Layer 12 of a small transformer language model trained on English Wikipedia (15 layers, counted from 0, width 128).
A neuron's activation on a vector x is GELU(gate . x + bias) times (in . x + bias), where the dot is the dot product.
The model reads these tokens: " " "Official" " People" "s" " Daily" "." "\n" "\n" "===" " P" "r" "eparation" " ===" "\n" "In" " early"

The vector x that enters this layer's MLP at each token. A number n stands for (n - 500) times 0.008.
0 " ": 520 482 501 554 508 480 521 363 493 534 465 449 489 430 621 557 498 600 495 480 506 657 514 461 525 427 532 509 522 584 519 614 520 589 515 510 519 500 599 563 415 419 356 444 512 437 569 568 543 559 462 554 487 469 699 500 456 601 501 530 476 542 503 561 394 513 500 535 426 508 553 506 485 521 534 525 542 494 518 360 401 519 432 463 471 754 388 544 515 498 510 526 550 522 494 537 500 592 576 448 381 512 434 570 504 516 489 595 501 487 542 485 541 476 455 444 465 448 512 468 513 505 252 521 476 504 496 673
1 "Official": 510 587 546 372 598 539 383 463 438 496 470 373 480 583 550 458 448 656 442 601 495 573 554 573 483 502 475 497 525 556 472 432 498 622 474 468 571 533 559 417 506 446 564 498 546 507 619 480 454 561 481 561 485 433 416 589 443 557 588 405 431 525 551 480 488 591 440 538 581 472 441 549 546 479 534 516 483 385 534 421 452 458 517 515 507 740 488 485 417 565 602 582 606 387 506 426 547 621 495 408 418 460 428 518 553 494 529 472 541 494 479 560 469 539 508 488 483 444 547 692 488 437 578 514 388 529 486 758
2 " People": 496 461 469 504 481 479 405 588 543 505 459 481 441 536 523 495 515 503 466 444 430 613 580 464 548 439 425 457 604 675 589 507 499 471 521 471 496 663 519 519 452 391 618 502 440 487 638 449 461 558 437 534 437 457 475 572 526 581 524 474 477 460 570 506 498 463 502 473 476 614 427 599 492 382 514 458 555 486 534 364 459 539 461 392 399 647 609 566 546 489 471 482 653 332 448 423 539 583 492 433 356 499 541 587 559 546 535 448 493 440 446 622 435 510 509 458 545 511 569 517 532 513 515 500 476 407 458 859
3 "s": 536 465 437 476 512 532 484 470 486 468 465 461 447 510 517 518 540 513 474 511 481 559 578 422 495 380 479 506 561 628 624 550 457 487 540 526 499 593 444 519 461 466 636 471 501 556 625 480 557 572 457 510 444 450 432 512 525 589 493 472 544 514 452 513 486 497 529 510 499 615 472 540 473 470 534 473 575 507 474 397 452 528 442 450 496 683 494 564 591 479 497 472 597 403 564 540 526 521 534 453 397 530 630 551 525 611 478 507 442 473 506 528 486 497 540 479 542 418 559 410 527 503 501 497 441 471 466 873
4 " Daily": 539 487 491 429 486 527 515 641 509 450 478 478 371 398 534 530 504 489 361 543 471 556 527 399 424 467 497 527 523 591 545 455 542 425 489 460 483 615 419 458 481 415 621 441 510 505 672 425 560 594 529 542 448 448 429 604 473 578 454 540 353 458 566 539 422 543 430 513 550 526 364 544 477 458 507 525 601 501 515 371 514 454 527 519 575 700 407 490 442 538 481 457 547 449 598 519 537 572 600 439 528 437 479 615 534 451 429 383 472 516 490 529 541 544 418 491 489 461 576 614 477 500 646 491 415 493 433 811
5 ".": 525 455 584 500 469 524 496 493 485 533 519 454 477 499 554 523 478 543 577 499 536 584 506 542 415 473 517 517 475 587 530 603 511 488 497 538 507 494 504 541 472 433 503 441 514 485 574 410 520 492 463 472 445 515 536 433 469 592 487 510 444 461 468 528 546 537 509 510 500 624 496 487 519 495 513 500 511 517 527 409 457 488 453 485 496 845 403 503 393 547 587 539 577 489 505 473 501 553 555 468 478 428 508 531 369 495 435 463 442 435 518 524 556 497 454 471 434 506 567 383 570 522 495 503 476 497 436 538
6 "\n": 585 512 509 536 465 472 626 396 584 634 562 476 492 468 593 399 483 512 571 560 548 533 500 583 535 447 488 409 496 458 509 580 539 505 561 520 492 504 513 670 650 418 554 477 552 461 562 507 464 484 495 524 454 508 483 492 483 596 547 359 442 452 502 449 467 447 543 568 459 544 517 549 545 409 575 559 450 521 623 503 430 529 540 450 574 759 412 460 480 563 584 556 491 457 492 492 556 459 558 421 518 495 510 538 371 464 555 529 489 523 531 523 457 361 409 481 450 472 556 461 567 669 108 554 555 482 552 452
7 "\n": 553 481 527 556 453 525 563 263 493 642 510 493 483 474 575 483 564 599 492 514 491 624 573 523 458 519 490 478 496 522 601 680 505 529 533 561 478 506 551 546 611 391 524 445 551 463 599 539 528 511 417 567 451 411 525 454 472 656 484 489 450 492 491 500 454 551 476 449 547 627 575 536 603 487 561 503 458 558 510 460 478 596 556 445 463 759 381 557 508 512 521 520 537 439 453 502 597 519 597 434 439 452 395 504 455 480 476 563 558 415 557 474 499 443 344 416 510 426 526 474 501 577 95 467 498 484 535 516
8 "===": 511 614 482 515 433 483 487 221 487 580 542 495 471 587 647 477 543 551 448 514 549 438 472 461 504 449 429 503 542 495 541 615 541 576 543 442 509 487 617 478 520 463 562 444 522 494 462 411 482 463 519 493 510 389 544 487 423 658 527 425 491 466 558 486 419 562 585 445 574 555 571 583 515 487 567 432 560 451 577 457 470 519 564 531 526 801 407 494 451 543 491 539 632 557 415 467 586 516 555 453 494 504 424 521 326 481 467 434 525 524 573 483 524 403 344 420 568 490 488 399 477 488 306 499 522 526 493 473
9 " P": 536 500 526 579 533 447 422 507 563 566 529 473 371 469 554 460 419 544 550 657 522 479 470 521 572 469 646 486 497 467 445 501 400 674 448 309 428 556 644 537 583 383 454 526 334 498 446 486 576 501 627 455 411 451 641 524 441 552 515 460 379 439 439 456 486 504 595 521 473 486 480 517 544 399 605 439 594 549 527 573 531 464 526 480 416 567 537 500 404 540 406 539 542 472 415 476 722 596 439 505 569 389 518 470 492 452 548 452 481 433 414 481 513 583 496 498 277 358 547 464 504 488 397 555 500 521 489 840
10 "r": 478 469 413 502 544 433 412 545 474 522 544 466 395 474 528 578 434 468 644 616 409 435 500 412 560 505 258 238 418 492 549 604 525 559 527 572 591 566 556 424 471 608 393 390 524 430 511 530 553 408 348 416 584 361 513 213 321 524 425 620 449 408 546 368 408 293 386 403 430 453 559 667 445 501 533 584 410 503 477 389 632 480 550 460 461 534 536 396 435 416 461 532 540 234 484 530 586 626 448 395 444 565 530 575 526 456 520 498 367 333 467 455 454 577 442 524 503 423 581 346 375 382 428 545 543 488 405 770
11 "eparation": 451 491 412 343 485 524 533 476 431 469 499 433 410 534 457 513 504 584 490 495 438 447 461 556 534 524 494 521 535 457 585 501 406 570 584 431 508 613 485 539 542 392 565 469 458 524 505 528 554 501 448 561 504 415 423 526 392 506 537 420 451 545 475 437 445 563 464 488 432 477 554 507 532 394 440 514 533 422 494 452 423 570 541 481 530 704 596 471 424 427 577 476 591 437 601 457 534 478 585 477 559 467 594 461 463 475 566 402 540 608 599 485 483 578 484 456 610 425 545 500 462 426 529 569 478 513 484 828
12 " ===": 432 399 508 507 415 569 560 566 584 491 666 492 417 530 472 420 496 506 594 464 605 367 440 554 463 574 458 580 502 375 666 427 450 449 560 403 432 498 680 695 517 318 388 431 476 662 547 529 595 519 527 462 392 406 538 330 481 535 492 446 397 598 303 462 444 390 452 626 446 623 498 443 628 386 596 461 368 437 486 364 512 472 731 476 501 741 597 460 460 445 644 433 619 464 534 434 529 431 372 556 610 421 465 523 463 456 535 429 492 371 522 475 465 387 319 441 495 576 612 518 686 516 480 491 525 544 580 507
13 "\n": 522 523 538 456 492 532 554 323 585 647 556 468 442 564 507 339 526 484 573 537 497 520 484 495 548 488 498 502 503 481 556 505 526 506 547 569 533 449 576 601 572 423 453 437 516 523 552 446 496 455 419 565 452 519 548 462 474 585 448 365 506 559 343 475 535 456 602 460 459 534 519 535 555 427 572 478 439 559 526 510 525 546 586 438 419 727 468 472 523 474 527 496 576 434 408 540 559 464 485 448 592 411 435 497 462 449 473 536 503 385 531 506 421 403 335 516 468 496 556 482 547 625 27 511 582 521 523 428
14 "In": 513 612 520 432 468 452 515 460 580 602 542 440 440 498 489 430 500 681 443 570 497 400 513 508 519 556 559 407 537 476 452 550 487 652 487 626 558 558 471 570 618 465 551 453 426 464 578 572 564 462 520 492 573 437 625 405 398 497 530 487 605 541 475 534 563 528 494 415 506 498 454 649 530 465 532 566 461 423 548 400 466 584 337 452 535 784 646 550 430 491 517 531 580 496 403 509 557 704 535 585 575 459 480 564 579 554 481 543 493 425 573 453 476 411 426 385 405 516 455 517 551 491 491 525 708 460 484 578
15 " early": 510 514 503 486 640 436 532 418 587 544 596 495 465 512 469 432 497 481 400 482 514 374 480 547 472 551 562 385 488 511 569 480 501 557 483 577 463 524 593 467 550 532 709 390 496 259 401 420 504 494 581 527 558 430 381 554 367 443 528 537 532 526 546 533 497 622 506 504 507 534 482 576 517 550 489 587 556 442 652 525 287 576 443 360 438 749 490 531 476 505 553 646 423 564 490 414 582 679 531 412 577 323 307 525 615 466 595 555 475 476 554 398 470 506 414 453 426 491 557 523 501 462 508 436 510 566 529 609

Each question shows the input weights of one neuron of the MLP. A number n stands for (n - 500) times 0.0013.

n446 gate (bias -0.178): 453 282 561 386 606 469 466 488 687 613 587 603 503 554 569 590 624 520 363 607 433 549 629 459 486 491 673 323 472 382 363 549 500 364 494 603 385 483 480 500 329 436 435 491 439 514 397 583 361 648 566 506 382 580 524 611 463 600 405 622 665 415 328 685 572 446 543 449 348 407 506 631 540 421 398 403 598 534 590 564 707 529 554 516 573 464 483 534 419 529 453 433 547 610 500 443 260 505 523 469 417 463 509 435 529 480 443 651 525 226 402 500 491 333 418 560 480 652 593 421 629 437 451 494 603 543 431 379
n446 in (bias -0.138): 702 635 485 581 522 381 289 570 524 212 488 491 506 401 509 454 659 661 392 719 611 561 482 444 443 390 531 714 476 427 560 567 541 457 380 361 430 453 500 372 459 518 524 540 396 428 518 500 515 561 440 518 506 742 576 500 482 667 488 458 571 377 404 401 494 388 497 440 469 458 518 580 302 643 275 424 629 566 473 583 518 399 711 548 488 312 451 422 305 408 420 512 588 469 401 491 563 556 623 648 666 605 578 656 282 406 524 533 444 282 518 500 545 582 674 485 491 411 564 551 531 386 474 485 464 485 506 482
On which token does it fire most, and how strongly? 15 " early", at about 0.35

n185 gate (bias -0.086): 536 472 528 570 503 422 481 544 358 448 472 484 591 694 569 581 280 589 478 558 500 651 374 461 655 599 637 486 377 486 353 586 489 582 323 514 566 548 684 340 540 519 597 464 550 640 481 489 522 265 514 632 484 456 325 734 492 470 533 527 545 459 581 345 417 525 380 633 522 441 492 481 544 583 556 716 442 405 376 492 629 503 435 515 425 426 489 500 321 470 450 433 375 500 416 519 398 399 572 432 647 486 337 489 470 505 424 484 458 587 453 455 516 621 513 397 563 345 445 602 467 416 560 586 462 475 443 484
n185 in (bias 0.075): 643 401 379 635 500 403 695 344 500 404 452 336 641 422 546 524 360 534 474 382 555 484 424 221 487 436 347 526 410 377 427 686 540 529 481 377 497 475 487 373 519 532 572 325 385 472 377 735 415 564 472 494 373 424 391 377 535 509 685 594 500 475 372 707 471 434 358 569 510 550 559 414 617 280 539 440 398 305 600 481 691 392 364 627 694 532 487 590 576 382 405 506 405 462 503 294 494 503 300 434 582 563 533 516 548 598 753 658 534 459 404 448 332 535 378 547 573 481 551 587 306 450 593 441 446 437 598 535
On which three tokens does it fire most, strongest first? 5 ".", 1 "Official", 13 "\n"

n298 gate (bias -0.185): 506 544 497 295 606 701 571 552 457 468 514 446 602 537 425 503 422 517 494 494 462 388 512 385 646 724 506 573 531 649 394 613 483 433 503 425 463 528 497 407 528 430 676 454 737 472 411 451 639 558 531 525 468 523 271 812 620 560 512 489 544 659 472 477 526 603 468 451 503 460 659 466 497 551 389 414 532 552 477 331 486 731 400 567 362 536 376 537 460 276 637 531 547 584 418 557 444 537 596 614 366 412 565 503 523 698 548 503 367 520 538 594 600 523 387 652 572 550 549 472 397 474 432 591 357 543 560 470
n298 in (bias 0.003): 433 612 581 340 515 635 420 798 521 452 380 455 497 415 428 466 482 526 406 590 582 416 437 469 482 485 560 563 564 497 619 590 442 596 370 402 530 538 679 542 491 461 804 596 602 368 574 485 553 467 467 532 114 372 550 539 251 414 572 538 503 553 444 681 572 768 625 429 482 488 562 541 464 564 457 512 660 601 550 406 608 461 553 453 454 540 467 635 596 524 613 654 373 449 471 428 523 605 497 370 503 524 365 527 633 560 388 576 529 372 491 546 542 476 482 357 371 515 618 547 393 414 605 556 458 375 536 433
On which token does it fire most, and how strongly? 15 " early", at about 1.6

n483 gate (bias -0.176): 399 515 547 540 524 595 682 523 541 491 594 451 515 334 416 653 570 408 574 678 280 430 459 360 497 541 412 538 203 421 352 591 747 424 576 477 631 463 637 521 344 568 555 456 556 600 367 552 388 456 486 312 596 358 513 431 540 462 480 440 592 304 451 422 670 448 541 673 381 443 560 426 378 412 299 561 512 578 546 468 515 421 468 500 559 369 526 549 529 521 350 551 613 400 483 576 403 524 657 390 404 540 551 370 509 369 555 457 545 483 579 497 416 430 483 512 494 571 447 691 565 685 472 549 593 483 535 523
n483 in (bias -0.082): 445 378 745 534 646 497 415 446 674 672 360 465 602 597 512 627 490 335 410 554 503 490 690 432 368 548 529 570 525 443 506 430 377 430 666 462 747 692 579 312 491 551 459 551 522 378 528 658 531 375 462 628 516 402 421 447 440 617 583 216 296 381 491 337 392 453 541 622 468 463 475 466 516 491 606 462 628 396 475 490 579 646 560 409 393 519 576 481 592 471 454 679 384 373 603 551 469 418 304 443 368 591 503 663 426 427 528 494 469 535 487 638 633 735 525 572 640 490 602 568 426 249 674 375 484 450 513 429
Its two highest activations, in order, are on tokens 10 "r", 14 "In"

n204 gate (bias -0.062): 464 474 570 431 673 451 431 488 625 518 406 379 450 638 475 727 529 457 559 480 648 526 529 351 659 335 535 559 517 544 552 538 477 284 465 364 553 705 517 679 560 524 500 523 556 569 601 608 333 568 662 559 459 538 465 393 393 546 544 595 607 463 552 517 453 448 456 402 506 569 408 359 742 472 414 395 532 506 506 441 465 430 743 503 509 392 617 629 634 559 500 676 430 585 523 625 500 398 683 272 569 612 641 520 541 311 517 446 427 514 474 547 642 658 695 607 538 485 547 548 512 540 533 440 486 439 529 508
n204 in (bias -0.064): 503 485 371 444 448 550 367 410 369 563 395 500 491 476 451 301 605 532 373 533 573 464 452 417 527 524 482 506 591 691 640 633 326 791 434 616 368 447 455 401 596 370 595 671 419 497 634 485 527 458 539 471 569 494 398 366 530 426 665 474 634 411 526 361 425 548 652 429 397 585 435 645 464 298 461 423 512 631 541 494 482 641 512 675 418 470 518 535 551 422 384 625 379 584 276 512 474 373 721 527 545 293 396 586 660 402 506 515 405 527 452 603 735 392 473 426 536 512 545 564 482 521 582 488 429 625 476 438
Its two highest activations, in order, are on tokens 2 " People", 3 "s"

n358 gate (bias -0.224): 576 653 534 518 522 648 271 550 408 311 630 524 488 667 500 582 577 582 269 679 318 296 457 617 473 786 525 376 591 580 589 435 407 457 360 497 444 428 574 525 536 640 378 342 497 576 549 408 567 569 485 506 410 430 477 619 454 626 512 570 424 439 594 561 627 580 549 457 597 467 627 587 414 563 509 574 630 347 594 603 620 472 546 417 362 490 512 506 515 447 467 482 476 534 457 488 672 497 466 503 589 582 491 552 541 534 561 401 571 436 776 494 687 392 512 347 407 484 463 624 688 756 532 524 414 282 344 410
n358 in (bias -0.015): 645 288 487 506 465 559 606 393 321 601 462 475 348 491 518 590 576 383 573 550 417 377 409 545 584 459 626 472 660 469 306 506 524 525 364 556 415 485 591 639 298 649 522 349 478 753 372 428 478 592 323 551 528 353 523 360 494 544 547 553 535 373 429 740 528 575 525 404 586 725 562 430 597 488 618 706 604 416 448 294 544 491 712 570 385 561 399 485 613 259 597 561 546 598 553 519 534 541 494 497 578 410 623 494 437 513 423 521 548 260 430 583 303 535 364 400 446 430 535 457 711 348 443 481 503 444 422 451
Which token does this neuron like most? 8 "==="

n228 gate (bias -0.253): 484 599 714 672 293 509 616 615 547 484 468 702 635 519 564 666 643 484 397 411 494 284 503 626 355 580 405 497 441 627 342 535 429 618 535 310 544 525 421 484 522 478 578 602 462 534 431 570 497 423 412 634 471 547 462 657 352 500 440 350 481 397 431 450 538 566 364 538 477 466 456 509 532 664 445 614 631 689 506 449 532 389 582 574 400 487 570 484 554 570 239 639 531 570 534 623 444 503 413 585 371 607 464 469 436 880 534 432 393 418 752 278 358 443 441 591 277 487 471 602 513 425 527 590 528 595 431 391
n228 in (bias -0.010): 242 636 462 343 673 585 579 399 559 636 458 387 528 425 560 661 573 609 570 358 711 555 344 373 565 388 444 577 500 559 841 535 453 549 657 317 621 554 441 479 473 304 568 510 653 432 600 600 445 531 479 617 365 696 410 428 421 600 465 507 500 633 524 315 674 565 752 394 472 537 531 403 628 456 616 552 235 452 666 346 632 458 538 564 525 389 597 544 337 629 420 655 356 417 330 700 527 455 451 479 418 510 621 449 486 393 363 402 413 655 399 683 703 472 664 438 573 363 500 551 521 527 356 466 404 634 672 610
Its two highest activations, in order, are on tokens 15 " early", 14 "In"

n402 gate (bias -0.243): 554 462 497 488 339 764 419 515 442 500 447 459 553 445 514 642 515 638 473 603 640 529 588 368 694 435 515 485 342 608 640 683 545 388 353 532 371 569 538 641 688 444 480 429 500 414 509 462 468 465 587 511 471 581 416 721 567 430 553 520 673 474 454 543 488 500 704 396 292 532 471 662 535 660 476 433 521 398 405 665 471 591 567 405 604 414 506 474 620 429 497 494 296 409 546 491 540 500 444 651 576 445 509 407 322 482 471 511 384 416 370 613 517 512 621 497 550 550 432 414 485 584 500 578 654 398 273 372
n402 in (bias 0.115): 368 667 527 464 541 454 569 530 437 647 583 457 657 291 462 377 377 601 574 371 493 473 417 493 605 550 453 543 451 407 536 423 397 364 507 365 795 393 301 450 558 312 474 663 300 591 345 437 372 413 530 366 533 454 610 507 700 540 590 513 530 585 389 441 327 477 421 569 426 591 686 590 324 503 406 517 480 388 438 594 620 254 721 543 388 489 417 412 553 503 606 390 497 570 333 441 575 469 382 451 615 434 323 431 570 520 415 536 637 421 523 779 655 443 448 651 567 245 483 672 480 375 597 559 615 437 283 463
Which token does this neuron like most? 15 " early"

n344 gate (bias -0.178): 468 653 587 381 427 646 534 475 478 294 540 525 409 540 521 526 447 543 594 525 679 525 583 288 497 385 587 547 555 586 629 640 380 519 344 716 478 458 686 410 563 491 586 578 615 494 518 599 433 400 531 515 500 734 471 497 457 426 556 655 497 420 673 503 550 540 451 488 343 412 269 491 565 379 456 589 444 623 312 619 509 624 577 650 238 461 500 661 277 497 452 566 413 634 329 383 461 494 437 509 371 430 522 463 406 423 375 446 455 525 525 462 858 602 363 469 441 635 353 439 528 491 479 488 478 571 577 447
n344 in (bias 0.034): 266 507 477 376 477 399 519 510 568 500 374 663 581 446 534 531 613 604 396 732 398 597 143 500 647 308 435 591 418 262 615 519 425 510 445 474 623 186 378 604 538 454 449 678 591 519 407 445 602 630 554 432 426 596 500 532 484 478 448 481 612 319 487 462 490 503 461 711 441 554 472 581 526 632 444 577 662 516 509 390 413 542 414 332 480 511 620 528 484 568 247 481 569 319 627 606 519 521 565 446 602 643 440 506 464 542 287 669 413 478 549 441 439 539 456 462 591 441 328 572 392 535 433 487 426 763 625 425
Which token does this neuron like most? 2 " People"

n59 gate (bias -0.143): 476 356 494 298 573 520 497 548 435 613 497 535 356 369 477 528 506 418 434 696 618 458 387 409 409 506 646 599 619 399 544 410 318 229 712 470 595 593 536 437 399 521 567 586 563 474 692 539 439 536 544 551 506 751 429 600 544 500 622 553 370 532 497 647 601 473 414 538 681 447 579 471 518 535 395 405 539 515 433 554 405 277 597 481 430 300 619 552 467 650 480 543 557 446 474 527 544 379 581 615 462 441 619 515 593 698 374 410 460 609 294 539 639 595 392 506 440 422 500 439 470 668 402 576 509 535 588 541
n59 in (bias 0.029): 634 592 577 464 410 500 515 549 509 335 411 467 657 485 538 584 579 500 472 527 460 741 549 640 464 426 436 537 414 618 355 571 547 592 586 579 582 613 537 540 429 632 467 644 717 470 337 308 434 537 572 459 457 494 525 364 515 655 427 377 547 470 545 593 613 403 370 530 491 449 653 400 625 384 515 458 586 539 261 319 494 558 388 449 522 639 573 378 442 598 406 530 379 521 449 430 363 447 525 512 570 401 659 653 694 473 386 426 386 530 322 704 433 567 467 328 472 552 371 554 652 283 416 386 306 573 548 560
Which token does this neuron like most? 4 " Daily"

n371 gate (bias -0.087): 535 456 434 562 196 500 627 541 534 434 569 544 680 497 419 500 516 503 519 500 545 594 444 519 478 588 421 626 408 834 509 535 293 651 478 522 509 708 309 409 555 468 515 582 421 321 687 462 713 440 562 581 591 556 459 584 630 509 516 448 638 463 608 404 547 659 353 478 443 605 488 555 422 488 433 706 285 684 512 228 494 572 478 427 484 495 283 509 597 525 457 543 539 585 568 472 488 529 487 475 460 494 564 686 446 656 587 476 563 569 434 624 516 767 472 469 550 465 544 521 685 668 423 423 484 509 285 519
n371 in (bias 0.036): 442 483 398 553 540 470 508 350 413 491 548 438 472 425 500 594 656 586 480 486 509 638 624 650 480 352 421 361 511 545 413 520 566 574 440 506 418 481 573 313 409 389 188 559 489 555 500 582 328 645 377 383 593 438 560 422 402 365 540 486 382 506 616 461 330 503 520 534 537 475 320 492 466 541 509 556 670 352 569 491 579 486 646 550 379 490 472 456 452 366 475 371 369 528 486 492 564 695 592 534 520 450 792 489 417 404 458 404 484 522 418 497 508 525 428 564 378 420 514 467 560 525 302 611 433 632 648 413
Its two highest activations, in order, are on tokens 0 " ", 7 "\n"

n113 gate (bias -0.112): 614 532 661 370 515 587 418 710 557 537 420 528 517 537 530 576 664 680 503 457 395 589 497 605 554 566 443 437 553 642 452 569 667 526 638 409 480 561 489 664 589 613 407 434 520 548 247 352 486 431 551 409 463 474 534 460 642 731 615 458 485 508 517 559 727 426 286 432 375 413 424 580 566 408 564 583 500 415 696 307 683 514 574 511 503 500 514 480 523 592 533 511 633 575 587 463 444 487 352 608 537 523 394 376 483 651 466 595 434 577 457 372 489 511 407 338 549 671 491 475 358 497 454 556 463 452 520 431
n113 in (bias 0.082): 515 425 548 582 457 474 709 461 645 494 688 621 290 427 383 585 413 418 509 485 352 473 669 634 565 428 431 614 593 491 391 695 584 610 557 417 658 471 607 503 552 398 526 354 476 518 323 470 518 506 350 695 577 331 503 414 568 470 446 380 500 612 497 344 404 527 369 647 421 518 439 549 577 523 585 527 329 432 465 479 563 399 503 533 288 492 500 716 551 683 393 367 552 384 547 562 634 481 666 500 467 482 521 509 407 426 518 410 540 618 590 467 559 730 406 600 416 557 434 593 270 432 494 383 447 423 476 510
On which token does it fire most, and how strongly? 12 " ===", at about 0.45

n452 gate (bias -0.111): 476 474 654 540 538 517 486 610 598 622 506 589 652 580 595 500 599 486 564 500 574 532 436 405 383 663 349 614 443 486 431 407 494 573 619 494 465 455 584 276 480 366 451 546 500 509 586 538 357 494 589 291 506 598 500 555 517 563 517 386 462 620 526 569 735 540 431 566 518 486 545 329 434 661 388 555 809 621 460 567 477 535 474 497 447 393 468 409 509 497 576 506 411 683 415 693 270 428 529 523 351 480 441 620 699 595 674 506 480 437 622 579 699 636 509 537 448 652 520 407 518 646 486 483 520 560 546 507
n452 in (bias -0.009): 567 643 562 520 398 456 698 431 373 431 493 671 521 666 450 595 455 737 249 545 458 376 479 366 544 291 673 417 500 576 527 684 409 337 330 572 486 662 486 656 450 629 561 438 403 483 668 607 439 559 490 593 452 222 315 490 462 675 663 459 687 316 792 609 479 672 414 527 458 534 415 681 424 429 447 558 444 596 554 587 638 545 689 452 507 456 431 588 583 775 483 443 557 510 544 483 686 344 686 353 620 353 472 333 346 583 418 419 483 589 472 255 497 462 463 466 639 668 514 594 553 541 526 480 534 462 435 589
On which token does it fire most, and how strongly? 12 " ===", at about 0.17

n144 gate (bias -0.233): 491 659 508 428 526 478 517 469 475 435 353 414 818 401 554 551 531 387 614 613 403 331 334 526 545 596 534 605 555 402 520 409 462 334 503 618 497 368 565 590 484 494 611 379 556 464 486 441 492 545 611 608 545 506 529 561 511 332 444 436 549 544 453 528 602 511 447 586 303 550 442 519 357 604 483 517 596 628 450 579 582 508 319 521 403 583 489 539 528 469 631 511 505 458 536 674 525 347 500 653 402 328 396 381 534 663 475 552 365 483 718 531 433 506 644 606 562 551 707 646 451 403 500 553 475 522 416 401
n144 in (bias -0.051): 529 633 607 540 462 475 292 365 313 362 575 519 506 611 666 595 635 466 405 675 532 372 378 427 553 465 497 472 509 578 609 623 260 738 554 428 544 393 556 563 537 557 630 431 538 546 584 481 540 655 531 422 588 696 442 537 800 497 509 617 478 515 531 438 710 481 450 519 398 605 442 373 544 598 494 388 377 602 543 610 569 500 491 683 570 548 638 408 428 670 473 396 539 284 429 488 479 509 338 416 329 571 417 383 453 350 423 275 581 609 585 516 525 362 565 568 604 655 475 579 608 512 521 488 528 447 345 355
Which token does this neuron like most? 0 " "

n209 gate (bias -0.093): 339 635 430 323 376 530 650 418 397 625 506 566 368 661 523 416 552 467 383 445 522 524 418 571 611 436 445 595 494 715 488 271 420 512 518 464 470 639 597 491 355 617 440 601 604 640 606 561 437 604 581 442 494 488 741 470 611 821 269 446 664 311 545 437 445 645 621 515 710 413 646 409 458 396 497 433 576 461 467 531 460 430 428 571 590 546 451 414 473 558 435 432 620 534 446 600 548 511 451 557 470 452 547 533 525 527 362 512 424 485 457 435 567 540 428 473 366 503 420 485 426 563 417 557 346 506 289 278
n209 in (bias 0.025): 526 383 472 407 430 482 512 607 622 475 409 540 798 328 536 497 368 571 529 663 443 516 563 433 665 655 343 487 555 397 534 582 533 425 566 640 418 751 575 459 515 456 336 232 591 676 512 350 519 288 627 533 268 540 717 354 491 450 509 512 433 577 577 640 437 456 434 444 631 441 583 530 666 577 303 441 494 634 506 453 428 607 606 588 583 339 594 408 531 342 530 427 524 465 296 409 472 448 484 354 512 426 477 633 468 437 559 546 560 506 487 411 600 434 614 506 613 475 396 512 506 261 405 626 425 572 463 492
On which token does it fire most, and how strongly? 0 " ", at about 0.14

n66 gate (bias -0.106): 329 383 574 578 396 500 494 619 590 406 477 444 460 517 361 548 616 542 477 574 376 551 537 575 592 449 486 731 397 446 486 520 332 531 457 418 559 453 619 489 420 303 483 440 577 542 337 489 506 694 430 263 599 466 442 536 539 511 560 508 387 525 581 408 571 401 466 584 592 467 506 533 622 412 494 666 603 649 556 509 562 525 433 405 523 505 545 450 364 434 297 379 609 506 361 483 350 448 709 478 539 399 689 503 566 449 589 613 672 331 577 603 528 585 575 390 318 477 454 312 549 427 436 492 486 556 536 488
n66 in (bias 0.087): 629 384 719 517 386 573 480 520 489 523 543 432 483 356 381 549 514 644 558 534 421 583 443 512 767 627 572 549 413 609 463 416 442 474 564 449 775 506 423 621 550 451 619 595 417 508 509 494 475 410 491 475 500 497 426 366 435 357 638 548 491 494 607 568 624 486 431 676 363 345 424 481 420 472 520 491 494 423 424 384 661 489 540 436 333 505 488 272 529 633 506 508 636 431 506 409 539 487 480 580 614 500 376 460 274 652 582 489 321 497 471 538 569 514 599 705 506 456 535 399 398 611 622 570 623 363 486 608
Which token does this neuron like most? 9 " P"

n383 gate (bias -0.333): 480 456 446 556 721 644 546 634 404 477 590 394 412 431 561 630 433 683 513 547 327 500 417 340 583 392 644 634 275 384 464 450 393 423 423 387 413 529 530 607 396 433 487 544 681 595 420 540 138 527 576 417 550 533 500 576 447 576 513 566 418 411 598 602 453 513 656 417 585 369 638 387 513 422 398 560 547 407 372 614 427 680 596 630 449 280 299 529 333 463 607 386 545 681 717 523 438 494 473 612 563 428 654 582 345 470 553 286 436 593 426 561 673 557 477 583 430 534 480 350 432 589 468 713 251 341 371 494
n383 in (bias -0.047): 562 465 257 425 694 544 446 615 494 561 602 569 506 541 598 412 554 528 381 640 506 544 449 416 500 478 602 580 811 494 528 596 432 465 318 519 573 639 659 350 633 529 406 596 643 347 437 392 534 539 443 476 459 301 761 623 629 380 252 597 549 478 444 384 567 576 500 613 684 428 413 460 592 407 484 661 596 399 506 462 471 583 629 417 685 578 538 431 557 747 540 299 614 637 544 500 640 441 545 491 708 566 301 459 616 402 475 500 528 528 538 535 592 557 541 591 427 580 346 531 487 299 617 488 491 557 459 470
On which three tokens does it fire most, strongest first? 9 " P", 6 "\n", 4 " Daily"

n216 gate (bias -0.302): 482 393 456 456 506 448 468 476 462 793 636 535 343 517 387 595 503 460 565 521 518 424 441 638 552 405 571 521 382 479 401 571 303 671 512 409 682 709 706 659 534 503 491 497 636 471 573 477 523 542 654 483 385 535 601 395 416 529 400 393 695 555 393 535 597 614 245 547 539 419 529 500 524 437 524 567 580 550 445 461 529 365 570 615 563 423 535 494 639 574 557 437 486 423 457 532 595 508 181 474 509 599 533 523 438 462 410 474 508 453 444 357 567 506 445 596 308 670 503 583 386 584 402 645 558 670 573 376
n216 in (bias -0.030): 493 328 597 589 578 618 460 520 580 409 507 424 473 438 529 392 336 330 594 377 598 393 517 418 348 772 463 440 392 646 517 503 587 600 282 576 173 344 507 456 519 534 434 333 641 484 364 676 533 318 404 664 497 497 509 533 408 616 490 484 394 500 372 645 262 576 507 632 619 552 624 455 613 461 554 268 453 483 484 618 470 567 775 574 531 430 457 376 533 564 490 565 542 366 316 593 595 598 375 507 583 253 445 615 473 693 474 393 372 354 621 673 560 477 474 454 460 706 450 513 588 480 336 516 401 341 424 503
Its two highest activations, in order, are on tokens 12 " ===", 13 "\n"